Layer 14 of a small transformer language model trained on English Wikipedia (19 layers, counted from 0, width 96).
A neuron's activation on a vector x is SiLU(gate . x) times (in . x), where the dot is the dot product.

Input weights of the MLP neurons that the questions are about. A number n stands for n times 0.012.
n15 gate: -8 3 6 15 -3 49 13 1 4 -9 41 28 22 -29 -23 26 -6 -23 23 -23 -16 17 -45 -14 11 -4 -11 5 -44 -9 -22 -71 -24 -9 -45 -12 -18 -4 -30 -6 -34 14 -17 4 -13 46 23 27 48 21 -38 -11 26 6 -8 16 -9 7 -18 5 43 0 57 34 5 -2 -13 3 -13 16 -45 -9 0 28 20 37 33 -18 13 7 -11 1 -5 -4 -2 -5 -12 -28 -23 2 2 30 -20 -2 9 -7
n62 gate: 43 21 45 31 -69 -17 24 -12 34 2 -2 -5 -4 0 -37 -20 -26 -9 -6 -19 2 -21 -10 6 32 -50 11 -13 27 -12 24 -29 -15 18 7 -9 -3 -10 10 -21 -44 5 14 -28 -24 0 -3 -28 -30 -20 -29 40 -15 15 11 -35 -19 -10 -9 44 9 -22 -8 -36 -45 28 -24 5 28 24 7 14 44 -57 20 -39 44 -4 7 7 31 8 8 14 52 -14 -8 34 24 -39 -21 29 -24 16 2 45
n76 gate: 12 -29 6 24 -29 -2 -29 -41 5 2 24 -23 -24 -9 -18 19 -20 -10 27 -34 41 -26 -31 -10 -33 10 -37 26 -25 33 -12 16 24 26 41 -47 -2 -30 -25 2 -6 -3 -11 -55 -4 -10 38 18 32 45 33 1 54 17 31 47 16 -11 -1 12 27 5 27 -2 3 36 -19 -3 -3 24 -9 2 -53 -22 19 6 -24 -31 -6 17 40 28 14 -31 -21 -18 -22 -9 -42 -31 25 33 18 39 -21 -34
n96 gate: -25 33 -30 -41 -22 -10 5 -15 -15 -18 18 26 20 18 -44 -10 16 -8 42 -16 20 50 29 -19 -17 -21 -9 -38 -11 4 -1 -23 2 -4 -25 -3 49 15 -6 37 35 -19 -8 1 -13 -2 14 -14 -63 -5 8 -8 -3 -15 3 18 -44 -1 -13 4 -33 -1 -11 17 42 5 24 -1 66 55 16 4 5 -18 -27 -45 20 10 3 -19 65 8 -30 -23 46 11 -14 6 -1 -73 11 -7 -8 31 22 -9
n102 gate: -48 -13 -22 -31 -13 -3 -23 -8 -4 -47 41 -30 -18 6 28 15 16 -19 46 62 -11 -29 20 24 -15 -5 48 -5 18 2 -32 14 3 -26 3 -19 -6 0 17 -11 -10 8 -19 -1 8 -42 27 -3 -35 24 -10 -39 0 -32 6 -28 -40 4 21 -6 -11 -15 -10 -64 15 9 -28 -66 33 36 9 -9 74 5 33 19 12 2 28 -1 24 71 -52 64 -23 -1 10 -30 15 -31 13 -14 35 -28 10 -16
n211 gate: -22 -23 13 33 -18 30 -3 7 -7 43 19 -3 -49 5 -60 0 5 6 16 20 -15 -3 36 15 10 12 60 13 -1 -57 37 -11 -29 71 21 6 26 -28 -28 -1 27 -49 -20 54 -21 14 11 -53 24 0 -17 -54 -31 -18 -38 32 -19 25 -41 -10 -25 13 -34 4 11 -26 -31 -47 49 45 36 -33 -6 -17 -6 -32 -22 -22 17 7 -1 -23 24 23 27 15 -23 25 -2 24 12 27 -3 38 -3 1
n249 gate: 31 -1 -37 -9 50 -46 14 8 13 -8 36 23 13 6 2 -12 14 -15 13 10 16 -60 -65 1 -40 26 -19 -35 -2 44 2 18 -19 37 -43 -4 -6 17 -25 -14 61 9 -32 13 62 16 -14 -11 -5 6 32 19 -27 4 -10 -34 -18 14 -10 12 26 -20 30 -19 -27 15 -34 -2 13 54 -12 8 -13 34 24 33 -37 8 7 -16 8 8 2 16 4 14 30 -31 -4 -17 -2 -22 45 -24 5 -18
n15 in: 21 -1 39 -22 -50 8 1 27 15 -29 11 41 6 -42 7 -11 -22 -20 -33 -39 -2 -16 -30 30 19 -4 -4 37 -38 -5 8 11 -6 -29 -14 -4 -6 -5 -3 22 -28 22 -3 -49 -18 34 15 -18 -21 6 22 35 -21 -26 18 3 -5 24 -11 23 45 6 27 40 0 17 -42 -17 28 -6 27 0 21 6 -1 46 34 26 -32 15 24 6 -3 -10 3 12 -1 -1 -32 -45 -45 -53 4 1 -1 5
n62 in: -44 0 -55 9 9 -21 -47 -8 16 -16 -5 -30 -4 -2 -18 30 -26 38 -40 58 -34 10 7 -7 -8 29 -7 -10 3 -18 -11 40 96 -71 7 -13 39 -6 -5 -12 -5 -14 -18 38 58 -3 0 40 -7 -17 7 -28 38 -1 14 4 7 4 -1 -54 27 13 -11 10 10 35 33 -20 -8 11 -21 -37 -1 3 18 62 40 2 -34 -7 23 13 -71 10 -16 -9 -2 -18 -4 28 19 1 26 -50 20 0
n76 in: -18 -17 -37 25 7 -23 -11 -26 20 -16 49 -4 9 2 17 17 -41 -27 30 -30 58 -16 -29 5 -21 -1 -12 53 -3 -5 -14 27 12 57 -17 -10 58 -42 -1 -12 -15 -58 16 -7 -13 -18 20 -9 43 16 33 21 6 35 13 16 28 -24 -1 32 -2 15 52 6 -2 29 2 -19 12 28 -4 0 -30 -5 -8 21 38 -1 -7 -5 56 28 -42 -46 -25 10 -69 -34 -36 39 -5 9 -3 -8 -4 3
n96 in: 1 27 6 -4 -29 5 16 -22 46 -13 -60 -29 -22 9 -11 17 6 5 3 4 -31 39 -38 -9 -37 24 5 30 39 23 11 8 -6 -23 -9 23 -21 6 1 7 -2 -1 3 26 5 -3 33 -20 3 -17 -4 -10 9 4 -19 9 14 68 -4 -60 3 5 72 -10 -15 27 14 -19 7 3 -15 4 38 -7 -30 -3 -20 9 9 38 -24 -28 32 1 -28 -44 -1 -12 30 16 -57 19 42 10 -6 2
n102 in: -2 -2 21 -31 -12 -5 25 31 -5 -42 5 -18 -24 -20 36 -49 10 51 25 13 39 7 -48 12 17 39 -6 -15 -25 -27 23 -15 -5 25 -9 19 -20 19 -18 1 -32 0 20 -2 -30 6 3 19 -28 5 -36 -22 45 15 -2 -8 20 7 21 -15 -21 -31 46 -32 -40 8 -22 -64 14 -40 74 -32 19 10 14 -7 11 26 -21 -40 25 8 -26 23 52 -19 5 3 34 -19 -1 26 -10 17 -5 -11
n211 in: -13 -18 -27 -26 -22 18 -14 -14 -35 -8 37 3 -30 40 4 23 3 -26 25 47 7 -47 -16 24 -30 -2 -9 -15 18 12 32 -27 -30 29 36 6 5 20 30 20 -75 -42 60 28 0 11 -42 -25 -24 -45 -12 -5 -3 23 -9 45 35 4 6 3 31 19 -48 17 69 17 -40 -31 -36 -51 4 28 -17 50 -11 -56 -23 -11 37 -1 5 -11 -4 40 11 17 53 26 -15 7 -14 -5 -2 4 -14 -47
n249 in: 28 2 -21 12 -11 -23 14 -35 69 4 20 -4 -41 2 42 -8 20 -38 -2 88 12 21 -42 -23 29 -2 -13 -28 22 2 18 -25 -65 -15 31 -24 35 -4 3 17 43 -12 -6 41 40 11 -51 13 1 19 8 -23 -23 16 -27 -4 -24 42 9 2 12 -21 -8 -9 8 -7 -43 8 -20 7 -26 -2 -24 -8 11 -15 -38 -32 33 19 14 6 -8 45 -26 -11 5 -18 35 0 -5 -39 2 -44 18 12

Each question shows a token from some text and the vector x that enters the MLP there. A number n stands for n times 0.068.

" G": -1 -31 -15 -25 28 2 10 -1 8 17 15 6 -16 2 0 -13 -32 10 -2 0 -2 11 1 -16 4 8 -16 -10 6 -33 2 -9 -15 -21 18 -15 -12 -8 -11 20 5 -1 -15 27 24 -26 29 -16 21 -7 -8 2 15 -9 16 -16 -8 -2 3 -2 12 7 16 -8 -4 25 -2 26 -5 11 -8 -3 -23 0 0 -9 -10 13 -4 3 -10 30 -3 2 -13 -9 43 14 8 -13 13 -12 2 10 5 6
The neuron with the highest activation: n249

":": -7 15 -17 24 11 23 -5 4 -9 3 -7 -3 -7 11 6 15 5 18 -12 -15 -9 12 4 -8 -4 13 10 -3 6 -33 -5 3 1 22 0 26 -11 18 -24 11 -22 -27 -11 6 -2 27 -16 -12 11 -6 -9 -2 0 -19 -25 -5 16 -3 9 -7 -9 1 1 -1 -13 27 1 7 -5 7 -5 15 -14 0 3 -16 8 -23 24 12 16 37 -10 -11 -37 16 -16 -12 28 -12 0 6 27 -22 -11 -9
The neuron with the highest activation: n211

" commander": -6 5 -22 -7 -2 22 14 16 13 12 14 19 5 3 -3 6 -8 3 -8 -27 -20 5 -13 4 -6 19 6 18 3 -17 -10 -19 -12 -8 29 29 2 -14 1 -3 7 -15 33 -3 9 10 18 -20 1 16 0 3 1 0 -23 6 -23 2 -6 -29 19 -4 -9 -10 4 12 -16 -25 -7 17 -23 -4 11 3 5 -17 7 19 6 22 -6 37 19 -23 8 -16 -4 15 -26 -19 -5 8 -13 -16 -11 14
The two highest activations, in order: n15, n211

" or": -8 6 -4 -7 -5 24 -11 17 22 8 -18 -11 1 -16 5 6 2 14 -5 -25 -10 36 6 24 -7 4 -1 7 -16 1 -16 -7 6 9 4 16 -5 -9 8 7 -6 -6 8 8 -2 9 -4 -19 15 -20 9 -3 -10 -8 -52 -20 6 -7 -15 -15 3 3 9 -10 0 33 -3 -4 -14 3 9 -6 -18 -11 -4 -9 3 3 5 16 0 65 -5 13 -6 -12 20 8 0 -10 -3 32 -4 -14 -9 -7
The most active neuron and its activation: n102, at about 1.2

"2": -14 11 -4 16 10 2 7 7 14 0 -9 -5 -9 8 28 0 -18 -16 -28 -27 -14 0 10 23 13 -9 20 7 15 5 -8 21 -22 6 13 -11 -16 -34 -22 6 -1 -4 5 8 8 -4 15 11 6 0 -21 -11 34 -7 -16 -3 21 2 17 11 6 -2 1 -8 -9 42 -1 12 -19 10 1 6 -12 22 -28 -12 6 1 -11 -12 19 1 -14 28 -7 -3 11 15 4 -13 -9 -22 -17 -4 -30 0
Which three neurons fire most, strongest first? n76, n62, n102

" North": -12 -3 7 -25 8 29 -5 16 6 27 6 2 -13 15 -1 13 -29 -16 -12 -18 15 9 -13 14 -20 7 -1 1 3 -9 -18 -11 -30 -7 14 -23 18 7 -3 -4 -4 8 48 13 12 -7 -7 -20 3 -15 18 -7 -23 8 -11 0 1 23 -8 -23 -1 1 -20 5 4 11 11 2 -1 1 -18 13 -8 -9 -8 -18 -12 1 8 0 6 49 -1 2 17 -13 11 24 -18 -8 12 -5 9 -14 4 11
The most active neuron and its activation: n211, at about 18

"\n": 11 18 -8 -45 5 -11 9 2 7 -7 2 28 -7 27 -6 -4 -31 -3 -8 -12 -18 24 -5 16 -11 20 11 -5 2 -23 4 16 -3 10 15 -9 9 -9 -1 -21 -5 -1 22 4 1 17 -2 -3 6 17 2 0 14 2 -22 -12 -3 -6 3 -3 -30 9 -5 -17 -2 22 -13 21 -7 14 -18 -8 -15 6 8 -27 1 2 -1 -14 24 42 -16 7 -8 -14 5 3 3 3 11 6 4 15 -42 10
The two highest activations, in order: n76, n102

"Govern": 10 -1 -1 -25 -5 9 28 -15 10 25 27 0 0 18 -5 -11 -30 -7 -25 -3 -7 9 12 -6 -17 7 -11 16 2 -28 9 -4 -35 13 29 7 -10 -14 5 12 8 -20 33 -19 18 20 -13 -13 4 30 3 0 -5 2 -15 7 -3 17 -10 -5 4 -2 24 -7 3 7 -16 2 2 0 -10 3 -20 -3 11 -10 2 -6 -4 2 -3 38 -10 0 1 -27 7 22 -10 -2 5 14 -26 -18 -11 13
The neuron with the highest activation: n211

" |": 11 16 -7 -15 22 13 -3 16 7 -15 -14 -15 4 -9 -11 9 -20 7 -7 -24 -11 5 9 -5 -2 -10 3 4 -7 -31 -6 5 -17 12 11 -11 5 18 -5 14 6 -13 16 12 6 3 -7 -1 13 4 -4 0 9 -9 -46 -20 -2 3 12 -2 -23 -2 -10 -2 -4 33 -4 23 10 7 6 -4 -23 -12 2 -23 9 6 10 -8 1 76 -3 13 -3 -9 16 9 7 -10 -7 6 0 4 -9 -5
The most active neuron and its activation: n102, at about 2.2

"The": -14 3 -1 -40 4 16 -2 10 26 8 5 -3 1 0 -8 -13 -22 16 -19 -20 -13 8 4 13 -5 -12 -15 -1 2 -4 0 6 23 31 4 7 3 -11 -9 2 7 -11 18 7 11 0 -17 -2 17 -3 -7 -1 -10 -9 -10 -9 -5 14 1 -7 -12 -10 -6 1 -20 14 18 17 6 -2 -17 -4 -6 -14 9 8 -1 -13 -2 23 6 71 -7 -3 11 14 27 -12 -12 -25 -27 5 9 5 8 -22
The neuron with the highest activation: n62

" for": -7 20 -14 -7 28 0 12 7 5 8 11 -8 -10 -8 1 -2 4 11 -23 -19 -4 39 19 -7 -15 11 9 7 8 5 -2 -22 -9 36 -2 10 17 -3 -1 -21 -9 2 1 10 15 4 19 8 -3 -24 5 -23 -5 8 -41 -8 -2 4 9 -13 -29 -8 0 -18 0 3 -15 1 13 3 0 -7 -20 4 10 -2 -22 -6 -9 18 -6 41 -6 13 20 -33 1 26 -3 -12 -7 26 -9 8 -14 -1
The two highest activations, in order: n96, n15

" known": 4 14 -5 -4 17 -8 8 -6 4 -15 -1 -8 2 7 24 4 -19 -17 15 -6 -5 28 0 9 -16 -7 10 25 28 0 -20 -10 10 -4 5 9 1 -4 0 9 -7 5 1 -9 25 -8 13 2 -5 -6 -11 -6 -7 -2 -8 -17 -10 15 11 -23 15 -26 2 -18 -10 4 -1 -6 -5 8 -20 9 -12 -14 6 7 15 8 -13 20 7 63 -13 23 -14 -12 -49 -8 -13 -5 -9 28 -8 7 -8 9
The two highest activations, in order: n76, n62

"k": -10 -5 -4 -13 25 5 6 -8 -17 -17 3 -1 10 2 -8 1 -28 -4 -15 -8 9 5 -6 11 -3 3 -4 -32 -10 -11 3 -8 -4 -22 16 0 23 -9 -15 -2 5 -9 9 -9 17 3 40 6 7 9 18 0 -13 -20 -11 -2 2 -6 8 -36 27 -4 3 2 -14 5 -10 5 7 3 -1 24 -1 32 -24 -9 5 4 -1 30 -1 42 1 0 19 -11 23 -14 -39 6 7 9 15 -26 2 6
The two highest activations, in order: n15, n76

" –": 12 6 -2 -11 17 5 14 20 -2 26 -25 -6 -1 9 -6 6 -5 5 -11 1 -16 -2 6 2 -5 -17 -3 -5 -10 -3 -9 -14 3 -4 -8 7 -11 -15 -12 -5 -7 -3 7 15 -20 7 -17 -4 5 -9 -6 1 -7 3 -38 -24 4 20 16 -23 -24 -1 -12 -20 -1 38 -5 7 16 28 -12 14 -14 -3 24 -12 14 8 -5 3 23 61 7 4 21 17 1 -3 17 -7 -8 16 -14 -20 -10 2
The neuron with the highest activation: n102